Layer 14 of a small transformer language model trained on English Wikipedia (18 layers, counted from 0, width 128).
Take only the direct path to the model's output, skipping the later layers: a vector added to the residual stream pushes a token's score in proportion to its dot product with that token's output vector.

Output vectors of the tokens that the questions are about. A number n stands for (n - 500) times 0.0031.
" \"": 416,562,534,484,386,560,598,401,507,543,631,388,583,524,480,546,463,503,481,450,395,743,383,549,490,469,463,423,502,502,637,483,433,507,472,366,191,325,449,436,595,467,428,703,539,502,469,743,432,365,526,532,337,495,550,543,593,511,482,433,507,325,658,493,548,565,451,434,382,454,482,414,415,480,481,490,490,633,460,519,584,461,586,503,304,527,659,469,422,565,662,451,423,517,488,341,464,409,489,356,564,488,425,398,592,541,367,577,438,672,402,542,455,498,458,587,400,344,571,492,528,353,523,530,485,614,579,493
"emporary": 386,457,348,420,441,348,476,63,609,420,496,324,551,608,398,687,394,393,511,724,330,690,424,143,440,713,504,590,590,375,500,543,545,398,482,419,357,407,307,476,404,352,318,467,732,360,374,406,426,214,384,465,659,668,522,565,341,729,517,687,440,236,622,680,306,793,491,275,407,558,754,474,343,305,571,553,332,573,343,694,282,547,508,681,389,511,606,507,564,536,595,293,762,569,333,482,333,440,525,655,584,663,280,551,929,418,715,479,479,664,445,724,449,436,417,729,636,472,648,332,638,454,362,533,395,744,580,442
"ivision": 465,385,593,711,319,380,586,264,329,614,546,345,357,462,667,664,561,326,410,474,644,538,483,147,393,612,489,514,517,354,412,565,286,451,497,301,442,457,528,384,487,495,358,480,636,443,556,626,493,734,554,410,486,626,385,483,606,762,550,483,402,414,543,374,437,828,607,449,428,409,523,475,254,386,578,373,472,526,401,740,349,504,466,592,477,500,527,354,429,470,726,371,621,287,218,226,522,446,528,619,634,675,151,485,509,576,437,769,670,750,468,893,485,500,562,656,721,455,575,299,822,331,254,654,348,516,547,559
" |": 578,516,441,718,506,586,602,538,513,461,643,341,554,424,375,554,694,547,544,477,468,565,552,424,456,621,695,527,555,508,386,302,570,452,480,632,589,629,479,461,628,539,409,437,650,746,458,487,543,541,324,650,556,508,443,580,583,463,361,733,622,323,393,582,480,437,352,505,517,406,669,540,374,524,459,598,503,480,339,373,414,479,593,545,494,454,488,651,504,529,572,521,454,445,394,350,484,584,699,450,640,500,567,563,535,445,439,615,412,596,422,488,517,468,459,526,524,575,554,628,615,395,410,580,481,406,525,586
"]": 297,449,662,640,517,445,336,319,102,492,584,714,467,771,408,704,259,605,562,680,817,465,476,261,445,596,529,581,576,713,511,512,662,480,546,641,587,416,21,317,589,500,335,383,333,347,551,591,362,278,684,606,332,304,543,661,473,685,515,436,443,164,395,515,458,685,399,240,592,587,837,444,348,516,526,574,367,470,169,548,488,409,730,427,535,597,713,543,420,505,739,317,431,535,568,480,461,579,563,405,472,636,431,332,776,698,678,729,459,742,383,796,491,545,566,733,741,336,714,408,587,243,298,750,614,445,336,386
" /": 379,435,446,607,619,394,606,449,599,431,674,439,653,386,275,610,595,514,567,500,427,500,645,383,413,630,616,554,482,540,578,431,470,584,513,279,348,468,631,470,532,425,497,562,533,513,428,416,452,582,490,634,371,538,436,647,486,693,441,448,513,457,484,467,545,548,376,486,456,534,466,450,475,373,626,527,407,707,406,492,459,513,593,455,276,215,570,583,436,587,601,432,384,633,616,508,621,424,536,586,637,577,518,352,483,626,626,639,555,458,537,673,446,527,448,523,622,442,275,506,569,313,517,497,538,567,614,599
" (": 387,347,417,504,710,414,484,567,462,498,710,429,528,468,414,482,644,489,504,575,545,587,470,529,464,653,524,568,351,552,570,462,524,461,465,528,514,490,362,443,383,418,385,529,410,524,568,472,402,485,492,505,509,526,565,603,576,535,429,685,450,392,456,352,539,461,484,457,472,477,322,583,613,385,628,606,502,500,420,453,651,545,369,506,561,423,478,472,463,424,538,485,426,511,527,352,553,427,425,466,574,500,463,488,461,476,468,434,482,553,446,547,681,471,382,488,496,373,478,505,597,388,500,548,562,547,572,638
"|---|---|---|---": 185,601,366,605,390,480,556,152,542,282,686,467,516,664,686,464,743,563,513,718,519,492,588,158,83,749,570,478,516,319,660,438,208,560,417,321,347,557,240,212,671,598,419,669,442,466,598,466,409,529,414,598,320,504,474,375,820,733,620,338,250,453,487,772,528,524,581,469,500,884,532,189,215,595,539,680,617,772,133,453,473,636,847,778,407,378,771,559,254,479,663,194,610,530,577,604,400,458,361,656,416,924,232,578,522,532,547,731,654,574,772,958,698,299,403,427,711,423,379,584,680,260,472,605,321,534,561,412
");\n": 296,556,432,516,522,324,459,243,231,437,488,412,478,722,587,760,415,366,530,760,675,477,646,231,435,530,459,376,589,510,510,615,484,584,445,491,434,634,387,257,359,377,520,553,485,239,350,510,416,526,646,423,318,421,573,658,656,828,683,427,519,372,517,539,487,500,726,330,332,483,631,516,548,328,574,386,329,496,659,356,423,700,446,399,526,418,537,444,491,397,688,309,709,640,494,544,488,185,428,473,399,437,379,359,719,361,500,496,684,709,493,676,612,459,555,658,436,323,517,518,617,241,487,779,532,693,333,540

Output weights of attention head 0. The head adds the sum of these rows, row i times number i of z. A number n stands for (n - 500) times 0.0011.
o0: 203,413,608,431,511,480,432,482,196,574,676,530,540,604,407,509,560,564,630,742,355,397,529,462,281,362,805,862,526,586,679,496,467,397,397,269,956,348,672,460,462,614,414,629,573,443,768,355,555,500,425,710,332,457,620,397,717,682,509,421,639,470,543,730,476,605,496,692,410,374,581,361,467,716,572,816,479,362,681,616,690,483,656,469,563,692,670,556,383,854,364,454,369,573,558,307,473,605,517,524,593,402,485,642,346,846,319,827,483,478,496,542,261,425,688,673,493,448,315,594,496,408,289,477,561,522,584,422
o1: 644,260,318,653,298,417,628,472,538,605,486,412,551,369,550,473,517,474,497,525,536,553,522,565,629,557,443,474,516,622,431,576,617,540,370,550,563,632,396,341,557,409,369,375,462,414,433,577,355,571,538,461,491,459,375,594,684,526,527,674,424,433,553,432,595,516,452,512,689,466,368,414,446,524,500,707,556,611,569,403,511,516,346,474,553,219,531,619,554,425,624,569,635,365,488,454,763,484,526,446,550,366,739,657,335,497,361,433,500,606,457,477,977,391,344,483,263,558,419,570,618,383,568,440,598,363,784,528
o2: 271,571,595,332,465,532,709,544,517,572,309,451,456,447,504,463,360,411,459,425,474,643,303,641,474,453,255,372,437,450,547,552,509,445,364,292,416,488,640,553,588,553,651,614,561,376,421,656,472,213,700,450,569,573,452,361,500,488,466,297,397,342,683,461,541,681,612,607,426,473,526,622,390,345,541,565,494,670,575,509,472,550,560,503,412,490,580,522,461,308,604,434,451,594,540,585,378,381,471,622,451,415,324,304,614,617,611,609,568,322,648,597,354,556,633,487,557,260,537,445,470,669,596,448,409,576,491,549
o3: 331,584,421,484,544,760,496,309,641,362,391,371,522,445,595,726,432,523,543,434,354,439,531,290,525,430,555,210,598,529,424,435,515,527,543,579,353,552,550,435,449,407,565,451,487,443,331,638,656,555,756,372,382,547,427,530,444,446,597,528,541,820,659,480,172,647,492,433,317,575,570,620,495,362,535,296,608,711,589,612,364,477,727,476,354,517,542,381,530,367,425,429,564,639,758,755,475,290,492,192,504,465,405,274,491,447,843,688,389,529,206,563,304,660,417,385,396,504,542,451,317,640,565,422,912,681,650,610
o4: 558,573,332,380,382,672,642,576,334,403,529,500,335,596,586,617,525,385,222,531,512,656,566,552,500,422,742,486,347,546,598,403,747,709,461,700,457,555,333,696,594,597,712,593,373,675,472,698,504,580,562,575,516,284,573,651,517,454,424,427,681,646,352,404,657,593,416,382,642,558,728,198,693,464,601,629,500,430,397,431,359,383,570,618,423,600,489,623,321,323,629,543,398,334,466,512,496,500,332,384,182,516,836,188,660,553,747,377,649,561,635,128,466,329,602,327,623,393,467,402,558,520,542,565,345,422,517,289
o5: 376,463,503,674,514,537,379,723,401,547,580,406,497,672,571,427,489,511,739,555,311,587,500,564,506,462,722,508,484,375,307,431,684,253,681,540,445,312,597,384,617,403,365,467,521,514,507,299,610,434,397,485,844,405,293,507,518,399,465,713,578,416,422,620,482,384,616,448,427,510,504,500,386,551,360,488,615,614,637,407,441,419,411,551,524,648,404,407,453,574,359,547,383,479,487,399,465,406,533,400,429,805,576,492,426,510,573,650,344,670,330,782,623,649,472,517,435,341,441,638,611,529,439,648,598,579,648,566
o6: 668,582,529,683,446,624,254,504,590,583,418,633,599,410,436,395,504,762,676,545,435,423,698,138,582,493,507,698,697,623,612,305,412,432,543,506,521,421,576,671,531,573,551,539,436,402,412,549,611,597,365,579,510,486,408,354,511,628,338,515,634,655,419,618,217,497,429,606,426,474,421,460,505,581,287,292,541,351,506,462,331,646,554,420,239,365,524,408,573,559,633,478,618,492,459,587,440,628,633,584,507,419,435,488,464,540,616,547,466,372,434,306,277,507,426,460,19,610,418,524,311,469,527,268,530,507,207,490
o7: 518,503,500,738,422,862,584,575,420,436,361,552,551,304,579,597,575,492,615,461,489,540,809,555,539,508,648,270,435,604,405,507,574,637,328,347,471,620,572,538,486,496,470,197,598,651,292,573,763,613,658,508,689,314,306,444,547,490,480,590,587,500,574,671,372,597,489,565,627,615,491,632,364,470,522,610,575,630,487,553,431,619,577,436,449,400,447,731,559,238,631,526,591,423,412,616,629,414,634,541,500,307,513,546,467,586,740,646,358,511,492,379,346,453,423,344,494,879,365,692,569,468,369,620,626,500,850,521
o8: 466,693,620,467,743,444,408,621,456,529,207,799,459,777,694,509,435,640,356,547,632,381,484,589,280,538,460,514,384,360,677,456,399,620,394,409,484,673,445,641,345,666,731,540,591,521,452,717,575,359,591,356,789,392,500,544,604,718,440,430,546,607,500,663,585,504,569,733,470,551,306,505,417,452,718,515,629,263,395,672,639,615,453,417,526,637,492,367,447,567,715,348,619,484,326,591,410,476,582,840,434,444,491,339,468,615,636,562,504,234,828,274,460,504,814,446,269,354,237,481,407,515,699,553,319,684,393,389
o9: 500,259,599,563,453,655,360,548,606,496,674,395,567,526,219,358,552,484,645,306,412,353,605,546,663,604,643,425,500,489,399,366,632,303,462,578,604,529,705,397,581,520,428,335,511,631,514,225,666,474,453,592,737,585,389,500,522,432,471,881,592,500,484,434,361,466,555,513,540,298,573,697,588,469,425,558,450,554,515,450,454,405,536,616,449,598,457,579,600,473,265,543,602,572,470,423,654,547,465,539,355,626,532,500,346,620,558,565,284,500,291,458,594,538,336,289,861,493,554,566,450,396,364,477,553,450,813,625
o10: 668,415,602,500,449,647,616,731,622,486,593,464,477,491,428,489,791,700,477,483,608,527,642,310,453,496,587,468,367,407,444,500,514,514,353,463,535,678,414,595,633,722,455,437,610,525,634,578,573,365,369,689,691,458,401,485,370,468,300,601,463,170,490,486,620,414,400,559,719,570,454,555,232,290,678,668,397,421,487,435,504,490,492,420,383,372,503,815,593,441,847,646,547,467,358,370,575,400,783,703,431,458,411,508,567,623,478,352,401,609,697,401,483,571,413,478,367,656,485,709,544,527,480,585,419,441,440,577
o11: 222,547,552,469,557,373,520,691,528,503,589,664,531,551,844,241,493,539,376,628,376,349,295,521,434,283,380,550,487,560,731,421,303,426,555,406,382,528,372,531,560,460,641,432,316,476,507,513,397,425,447,526,268,436,435,328,638,415,385,359,244,636,383,473,509,493,500,525,401,500,409,428,617,555,513,418,422,470,573,542,690,593,665,497,599,533,633,524,525,541,640,633,372,487,632,472,547,507,381,595,420,513,184,711,651,455,354,533,334,399,715,697,450,522,612,455,230,422,546,442,341,687,601,463,600,528,193,529
o12: 437,351,461,410,480,460,440,614,448,620,573,535,548,584,645,415,463,483,553,643,400,629,455,574,616,494,503,549,446,482,513,604,522,247,421,415,528,428,492,500,551,362,419,490,522,376,586,491,364,427,553,481,492,314,326,509,565,513,460,577,443,520,550,456,566,424,451,444,421,521,503,371,695,513,525,449,712,570,663,528,672,628,426,459,503,528,702,342,349,513,526,557,456,556,696,444,555,399,189,325,524,480,536,543,468,629,412,551,386,580,441,672,621,518,453,464,170,387,576,568,497,489,483,544,673,584,806,538
o13: 458,277,753,593,744,298,855,270,545,720,492,457,429,383,173,541,557,664,570,234,304,110,447,561,565,488,458,614,466,500,517,594,522,584,555,467,481,457,661,449,341,632,636,710,570,441,660,278,466,589,601,641,510,668,628,617,417,483,533,437,423,522,507,349,670,440,546,611,323,319,554,775,613,539,492,407,407,453,597,686,589,595,352,492,518,492,693,592,601,466,386,448,537,467,643,571,426,601,667,634,464,264,447,544,401,602,411,390,433,278,417,739,438,571,537,273,500,373,649,577,476,650,352,358,588,688,478,463
o14: 565,484,420,648,554,641,465,656,490,624,436,471,441,563,175,733,580,549,531,458,402,570,528,221,525,533,553,484,669,526,440,432,678,432,508,775,500,703,608,518,549,605,730,560,409,339,387,429,430,500,503,670,587,426,439,601,293,391,413,507,612,459,348,392,438,350,389,523,552,560,692,552,660,451,398,364,355,370,468,369,267,609,542,609,379,368,428,525,550,385,511,666,381,450,561,493,595,545,640,468,570,341,484,468,763,333,541,347,562,526,343,331,280,614,267,459,384,475,694,541,373,531,448,535,568,241,146,713
o15: 568,696,581,511,297,366,670,520,388,500,410,352,604,263,303,555,572,487,552,315,576,561,401,569,483,519,404,180,637,304,370,453,471,343,745,594,416,413,711,373,618,515,561,488,588,435,507,366,394,571,434,550,222,633,516,504,407,399,619,412,638,341,575,428,462,369,601,336,539,324,737,571,366,637,298,458,370,479,503,312,454,243,592,775,534,524,327,541,591,500,360,577,429,712,450,386,285,507,591,441,277,526,526,500,500,462,417,768,630,431,266,423,251,490,482,651,561,444,747,411,453,382,453,451,283,329,793,464
o16: 390,330,459,626,356,709,376,496,627,361,802,565,643,495,242,353,633,517,602,485,438,582,692,357,804,516,671,565,436,540,695,534,518,431,496,474,713,535,773,481,686,363,476,332,307,546,369,417,585,520,356,752,352,537,500,508,573,429,343,728,532,465,497,614,282,588,223,521,698,532,637,475,761,424,519,440,434,487,469,339,554,441,668,376,483,389,656,734,447,597,631,608,486,655,619,492,717,423,580,475,345,470,599,470,492,616,428,746,260,628,547,509,491,638,349,367,605,678,413,583,417,562,475,512,647,414,421,651
o17: 577,525,587,415,503,508,503,680,273,549,532,506,425,435,626,541,622,601,523,526,528,493,680,519,457,534,642,603,420,342,466,424,659,555,392,469,521,550,397,488,624,600,481,534,725,565,658,611,609,525,559,570,537,390,380,533,539,600,452,540,708,552,448,482,506,474,328,553,497,491,362,534,388,662,669,542,596,360,673,637,653,444,236,518,392,559,416,512,500,570,467,346,580,442,345,500,519,565,609,541,398,432,707,456,251,663,598,527,419,577,540,423,441,475,589,478,131,503,415,609,450,417,355,605,385,634,757,480
o18: 529,449,596,404,550,529,476,767,453,565,717,339,515,384,343,546,661,633,735,334,383,600,605,388,635,434,512,595,343,558,522,418,530,265,591,569,345,263,659,671,570,601,496,650,487,301,791,496,395,462,318,839,773,433,453,590,291,500,115,557,462,436,431,328,387,279,396,567,508,521,351,598,673,446,250,404,442,412,728,577,500,629,458,403,255,305,347,524,541,482,433,582,254,451,371,310,538,492,608,402,496,551,491,441,606,674,454,286,557,618,276,418,353,558,289,668,442,317,691,598,367,360,550,556,625,599,322,704
o19: 590,785,483,666,361,428,659,620,493,626,382,428,410,576,764,610,496,487,371,627,629,435,372,530,447,384,566,343,688,429,294,406,647,643,769,574,467,601,733,565,540,412,568,566,500,683,433,589,540,591,336,488,747,230,440,650,520,369,595,573,592,646,323,557,689,424,346,396,500,617,772,283,548,582,544,399,648,512,342,464,248,493,483,698,716,724,496,504,476,596,592,627,425,303,336,584,317,391,421,295,489,541,735,487,600,401,335,512,514,692,477,745,532,568,642,508,445,522,684,535,605,669,450,492,592,473,349,372
o20: 580,471,518,627,369,500,678,274,643,526,599,347,495,420,401,584,588,569,315,536,410,534,520,364,648,444,452,572,616,482,416,518,505,735,475,470,561,545,533,579,610,346,575,630,595,667,429,480,469,530,492,690,404,511,595,528,383,544,512,444,435,398,516,483,576,578,299,489,581,607,597,411,449,495,480,460,395,563,446,375,225,427,570,439,376,466,621,817,537,621,602,674,465,449,530,538,433,483,555,529,603,514,542,597,503,517,542,487,544,641,562,535,433,453,581,547,645,629,515,457,542,701,406,363,443,464,248,514
o21: 119,378,449,283,630,477,355,553,701,365,710,562,437,600,547,244,557,442,292,656,536,570,528,645,554,500,591,716,390,474,592,523,404,483,656,286,542,603,340,551,444,514,464,424,519,511,468,472,605,368,514,353,510,521,431,407,704,539,348,708,419,644,396,543,612,570,428,480,567,750,395,544,610,337,581,463,479,627,449,524,559,482,450,255,418,570,294,507,480,572,588,535,435,533,544,624,435,284,442,444,489,783,557,370,668,515,575,441,359,676,735,756,513,660,632,659,646,564,425,432,410,666,583,508,578,689,195,673
o22: 571,644,691,414,500,476,471,462,596,503,435,521,451,507,595,416,393,439,516,400,599,481,379,622,437,503,422,413,497,454,298,484,435,478,542,490,311,338,546,603,396,586,420,569,421,618,494,441,607,397,399,353,675,488,557,366,253,487,538,334,413,507,473,539,503,503,728,464,336,368,586,589,444,508,329,486,463,562,500,603,373,526,500,548,562,503,316,479,533,480,398,503,506,457,297,518,344,661,494,569,482,678,318,554,609,443,540,409,489,382,539,557,442,400,623,637,995,465,583,430,580,600,486,487,368,561,265,321
o23: 852,503,435,597,361,654,571,467,531,486,443,479,396,491,287,421,587,512,419,324,535,504,463,461,646,699,554,403,635,357,546,380,412,650,358,547,563,634,423,588,611,446,478,519,533,682,293,629,527,327,303,568,560,574,787,515,460,515,442,594,610,312,503,562,588,527,236,532,572,347,600,580,649,500,584,538,467,568,230,460,409,298,524,444,657,672,615,654,522,485,537,503,549,476,340,336,366,627,486,550,612,500,633,364,588,479,259,191,434,595,546,400,496,312,403,270,422,534,500,649,636,521,352,463,435,390,428,523
o24: 442,509,469,410,379,442,553,432,560,422,510,548,479,404,587,246,399,515,326,485,578,396,497,380,647,454,269,518,469,487,732,460,315,648,383,363,494,568,240,503,665,351,517,606,453,562,371,554,584,416,553,553,278,478,565,373,585,580,416,403,353,456,636,618,515,651,433,491,566,417,284,603,512,433,606,518,580,574,477,571,528,484,504,364,377,514,622,772,485,465,619,520,681,515,645,600,527,587,583,646,575,635,460,399,443,516,567,538,246,474,702,558,383,468,632,457,169,567,407,512,523,624,579,355,406,569,265,584
o25: 493,566,356,561,493,534,509,332,505,290,518,570,516,529,648,569,442,467,509,519,620,609,447,601,566,438,404,595,554,680,619,572,253,604,406,515,559,447,408,579,438,424,482,516,454,515,511,543,247,436,589,421,434,389,642,472,445,482,479,433,470,602,526,575,329,612,483,548,506,670,520,362,603,372,396,545,417,621,456,492,510,556,754,509,468,291,533,497,406,459,517,518,416,493,500,497,448,338,228,423,668,477,412,493,727,421,373,566,641,506,488,399,493,364,508,627,898,626,482,522,512,399,643,463,584,455,508,533
o26: 358,637,437,405,464,587,512,546,507,412,298,611,489,455,542,450,216,369,487,256,508,491,297,780,430,410,361,214,318,537,504,465,391,406,329,395,252,420,466,488,566,492,486,487,291,580,228,750,415,359,645,404,505,570,614,440,643,394,642,344,463,473,479,536,388,649,697,449,508,295,348,570,660,479,600,730,538,604,465,652,682,446,642,440,612,479,481,512,474,234,314,251,552,473,507,616,654,626,294,544,411,419,159,380,277,524,450,478,458,319,593,519,669,263,392,277,532,253,451,545,553,515,730,619,571,516,906,448
o27: 528,535,415,458,349,748,541,687,448,395,628,458,426,601,691,268,597,482,455,544,523,587,381,503,422,267,620,344,410,352,457,517,431,427,330,451,326,564,307,594,702,388,221,437,549,617,379,470,753,460,296,521,387,447,484,327,537,319,553,504,421,234,531,611,531,489,592,277,576,413,634,377,393,569,739,673,518,723,459,430,538,324,522,473,517,741,661,781,532,314,556,595,543,468,511,221,601,519,565,436,465,744,426,504,649,512,560,613,324,719,445,708,622,598,417,398,500,450,412,644,663,825,375,756,525,358,564,565
o28: 327,624,582,536,423,504,748,475,633,642,392,548,346,460,600,855,466,605,470,805,662,409,574,353,309,525,531,414,531,304,322,697,663,511,669,321,492,677,709,320,512,570,648,549,699,334,453,725,617,584,732,628,687,429,175,565,474,536,724,630,523,495,558,516,715,585,361,563,433,703,644,513,231,543,605,360,600,540,407,569,329,718,597,411,369,487,382,421,411,513,731,376,591,454,530,755,500,252,528,335,484,343,545,360,531,573,513,819,534,573,643,616,422,613,624,672,429,564,658,492,380,635,485,690,553,549,661,470
o29: 723,516,722,563,288,628,727,455,629,578,453,373,490,553,367,537,507,656,609,473,426,341,592,485,447,525,462,417,607,372,184,419,563,590,436,506,500,448,544,511,616,551,472,515,804,696,534,455,650,533,385,685,917,497,294,466,403,481,504,575,454,376,626,689,459,473,427,587,405,402,655,698,229,690,387,455,665,608,696,645,323,401,476,585,484,652,420,618,487,628,400,416,579,505,294,461,356,524,718,621,521,418,568,595,403,596,445,534,359,486,407,335,526,506,586,529,653,597,529,649,555,561,296,477,517,583,743,371
o30: 351,676,435,513,299,430,517,791,566,548,496,659,437,279,770,164,437,397,619,525,491,685,554,575,511,509,709,369,508,554,309,408,874,366,653,644,554,583,591,434,630,367,523,235,282,826,315,483,683,500,355,406,695,391,143,366,646,294,500,622,464,656,403,551,496,508,641,421,549,469,580,666,386,741,295,599,697,688,603,237,288,483,550,752,586,454,263,742,393,609,387,709,371,352,338,617,699,413,491,576,321,702,539,630,282,500,585,580,385,570,648,732,746,484,569,500,750,526,411,504,678,516,434,347,488,452,589,552
o31: 504,322,503,610,645,539,486,549,401,436,467,539,383,776,588,637,481,374,508,490,504,385,524,645,560,613,521,552,441,471,449,453,591,473,435,682,561,520,544,504,383,466,481,602,481,500,656,353,452,500,671,481,718,239,496,599,428,446,478,769,586,649,430,358,497,377,496,520,320,570,442,512,881,397,548,340,588,539,557,626,710,704,324,611,736,596,510,244,362,328,358,462,503,473,530,471,493,425,192,256,586,417,596,436,633,418,426,392,395,525,241,462,673,580,440,297,649,419,665,630,548,504,395,721,714,587,696,537

Each question shows a token from some text and the vector z that the head gathered there. A number n stands for (n - 500) times 0.007.

"\n": 558,546,455,529,247,481,574,626,409,584,524,487,584,604,484,386,568,458,586,313,453,441,607,506,481,687,640,427,496,614,461,576
Pushed down most: "]"

" ": 403,439,430,397,539,449,464,429,586,451,450,478,439,459,587,516,362,424,446,567,424,501,691,539,357,544,562,475,496,423,580,495
Which of these tokens does it push up most? ");\n"

"4": 549,428,438,707,148,407,755,611,421,655,384,481,520,760,604,465,746,341,602,255,447,425,585,525,510,615,641,311,558,573,430,546
Which two tokens does it push up most, strongest first? " /", "emporary"

"ation": 499,418,514,550,455,587,440,625,445,527,516,399,488,456,525,486,498,394,419,531,521,492,714,515,379,564,555,627,685,597,526,512
Pushed down most: " ("

"7": 501,508,577,451,422,682,208,534,507,684,454,404,449,680,519,541,411,428,399,622,430,449,647,532,237,441,638,703,575,519,605,648
Which of these tokens does it push up most? "ivision"

" O": 449,545,487,491,376,620,465,595,465,530,563,365,602,448,529,544,420,448,542,491,439,431,637,455,324,533,450,527,655,560,515,574
Pushed down most: "|---|---|---|---"

" S": 438,602,519,459,494,541,419,626,471,544,619,637,617,581,706,370,547,383,487,383,588,465,412,537,524,583,581,619,440,415,658,577
Which of these tokens does it push up most? " ("

" \"": 528,480,766,664,597,599,535,510,340,463,506,506,816,303,444,580,633,469,842,296,537,403,344,545,477,834,710,626,488,473,204,493
Which of these tokens does it push up most? " \""

"9": 567,506,616,500,424,777,219,517,429,680,414,384,494,637,564,574,385,291,411,561,404,443,668,433,185,464,599,752,547,496,566,604
Which of these tokens does it push up most? "ivision"

"le": 570,583,464,581,315,360,523,569,330,626,512,480,536,702,680,415,745,168,496,300,522,405,456,643,424,709,720,475,474,386,350,588
Which of these tokens does it push up most? " /"

" an": 145,578,496,473,306,639,537,631,606,626,709,326,476,296,511,546,473,433,418,422,508,639,620,505,599,441,495,610,639,611,543,375
Pushed down most: "]"

" home": 428,479,524,502,384,545,277,518,415,575,442,366,515,536,459,633,455,426,419,465,533,488,637,579,439,439,633,638,532,499,514,470
Pushed down most: " /"

"),": 432,435,543,470,677,361,429,384,570,497,482,506,509,488,446,565,471,419,364,484,618,556,519,643,626,585,524,525,487,386,316,469
Which of these tokens does it push up most? "|---|---|---|---"

"6": 492,469,572,501,440,661,223,532,427,684,394,395,448,666,504,598,384,390,389,590,443,458,724,535,246,428,733,717,530,515,601,594
Which three tokens does it push up most, strongest first? "ivision", "emporary", " |"

"en": 476,370,609,456,479,526,414,477,515,438,610,392,490,356,471,626,469,434,441,492,579,562,700,555,420,554,486,638,667,595,418,352
Which of these tokens does it push up most? "emporary"

"ord": 645,388,571,413,396,598,539,463,536,448,520,448,567,413,479,483,523,449,518,455,543,568,631,466,455,636,391,504,625,530,406,508
Which of these tokens does it push up most? "emporary"

" |": 351,600,545,394,599,417,385,735,641,504,584,577,524,574,563,476,533,492,425,528,525,506,465,582,561,542,714,494,575,545,449,590
Pushed down most: "emporary"

"+": 645,455,450,502,260,441,562,532,409,484,485,465,501,651,553,490,589,397,561,357,502,400,636,532,413,604,567,458,477,549,406,486
Which two tokens does it push up most, strongest first? " /", "emporary"

"^": 674,438,468,554,273,384,569,548,429,529,460,508,475,698,597,443,671,293,489,350,512,418,618,579,426,636,653,477,447,488,370,504
Which of these tokens does it push up most? " /"

"ility": 488,462,403,423,349,564,421,520,435,561,607,503,504,487,567,514,462,533,464,474,492,435,664,589,460,340,462,702,532,648,522,473
Which of these tokens does it push up most? " |"

"ul": 521,551,456,462,443,621,518,588,370,545,594,388,543,568,640,535,520,395,568,632,586,401,613,578,363,527,386,483,623,664,541,532
Pushed down most: "|---|---|---|---"

" Republic": 497,302,504,494,315,485,619,464,494,436,528,341,354,314,500,634,415,467,593,395,472,481,749,538,501,555,609,550,553,692,287,312
Which two tokens does it push up most, strongest first? "emporary", "ivision"

" L": 326,568,510,520,588,479,433,479,651,468,688,400,505,489,465,408,352,576,533,431,570,568,486,489,526,494,515,493,609,525,382,471
Which three tokens does it push up most, strongest first? ");\n", "emporary", "ivision"

" Dou": 379,393,517,517,631,534,476,560,586,525,535,343,458,339,450,661,481,523,487,445,501,506,602,467,439,554,527,544,596,531,551,411
Which of these tokens does it push up most? "emporary"

"O": 445,483,485,484,560,559,382,563,420,490,544,575,598,391,536,428,571,419,421,552,631,578,491,537,491,595,543,709,637,431,625,534
Which three tokens does it push up most, strongest first? "|---|---|---|---", "]", " |"

"=": 524,593,468,676,299,296,595,608,361,689,433,526,527,756,671,356,820,134,465,248,491,453,430,603,512,748,796,374,477,372,371,613
Which three tokens does it push up most, strongest first? " /", " (", ");\n"

" co": 431,259,411,500,425,507,707,412,675,427,510,429,462,354,579,550,363,510,491,456,425,477,739,581,484,548,508,613,553,499,332,445
Which of these tokens does it push up most? "emporary"

".": 670,523,547,400,509,740,396,670,573,607,505,553,566,399,354,428,658,613,420,650,594,692,471,586,527,576,576,598,604,621,788,448
Which three tokens does it push up most, strongest first? "|---|---|---|---", " |", "ivision"

" top": 495,396,394,510,395,652,430,564,390,655,509,421,482,419,464,620,571,377,463,455,439,557,608,494,378,536,569,646,544,533,563,471
Which of these tokens does it push up most? " |"

"ri": 478,429,517,384,572,508,619,527,762,410,686,410,298,487,484,507,358,532,548,439,548,434,722,466,526,449,599,542,547,569,502,290
Pushed down most: " ("

" the": 153,630,572,482,358,576,479,531,399,702,683,271,478,518,674,653,537,394,582,372,548,532,549,534,510,369,442,435,484,538,628,443
Pushed down most: "|---|---|---|---"

" Award": 450,552,486,499,473,607,413,620,530,493,496,321,555,336,370,515,461,510,376,519,548,580,529,472,510,626,480,511,678,585,566,473
Which of these tokens does it push up most? "|---|---|---|---"

"ion": 445,447,573,494,462,591,397,582,496,518,472,480,540,399,444,591,406,444,436,543,497,462,710,531,457,564,691,667,555,558,545,488
Pushed down most: " /"

"ace": 519,560,469,401,361,679,311,551,372,751,555,374,698,522,411,345,588,463,633,355,402,563,587,625,353,593,625,672,385,575,409,807
Which of these tokens does it push up most? " ("

"ology": 473,371,431,498,428,635,392,538,489,636,512,382,431,400,428,641,550,402,403,478,456,561,671,500,414,548,587,642,556,566,539,471
Which of these tokens does it push up most? "emporary"

"of": 388,524,440,372,391,584,400,459,482,505,582,385,498,420,494,615,361,528,488,496,503,506,675,502,446,470,401,582,601,544,526,473
Which of these tokens does it push up most? "ivision"

"ory": 373,361,531,477,591,544,471,580,614,608,551,333,463,347,539,587,473,469,510,412,406,578,693,452,404,558,498,508,562,457,563,531
Pushed down most: " \""

" his": 494,445,585,490,440,482,438,416,614,441,511,588,509,278,483,560,407,395,518,387,423,493,626,454,487,660,638,542,524,437,387,439
Which of these tokens does it push up most? "|---|---|---|---"

"ed": 559,540,499,393,393,644,354,537,480,518,578,441,627,513,474,529,450,454,522,471,499,449,599,474,309,527,417,540,628,552,560,531
Which two tokens does it push up most, strongest first? "ivision", " |"

"av": 595,476,504,441,418,653,400,539,478,494,474,439,557,559,473,472,415,475,548,480,510,500,664,499,301,541,475,536,512,579,498,526
Which two tokens does it push up most, strongest first? "ivision", "emporary"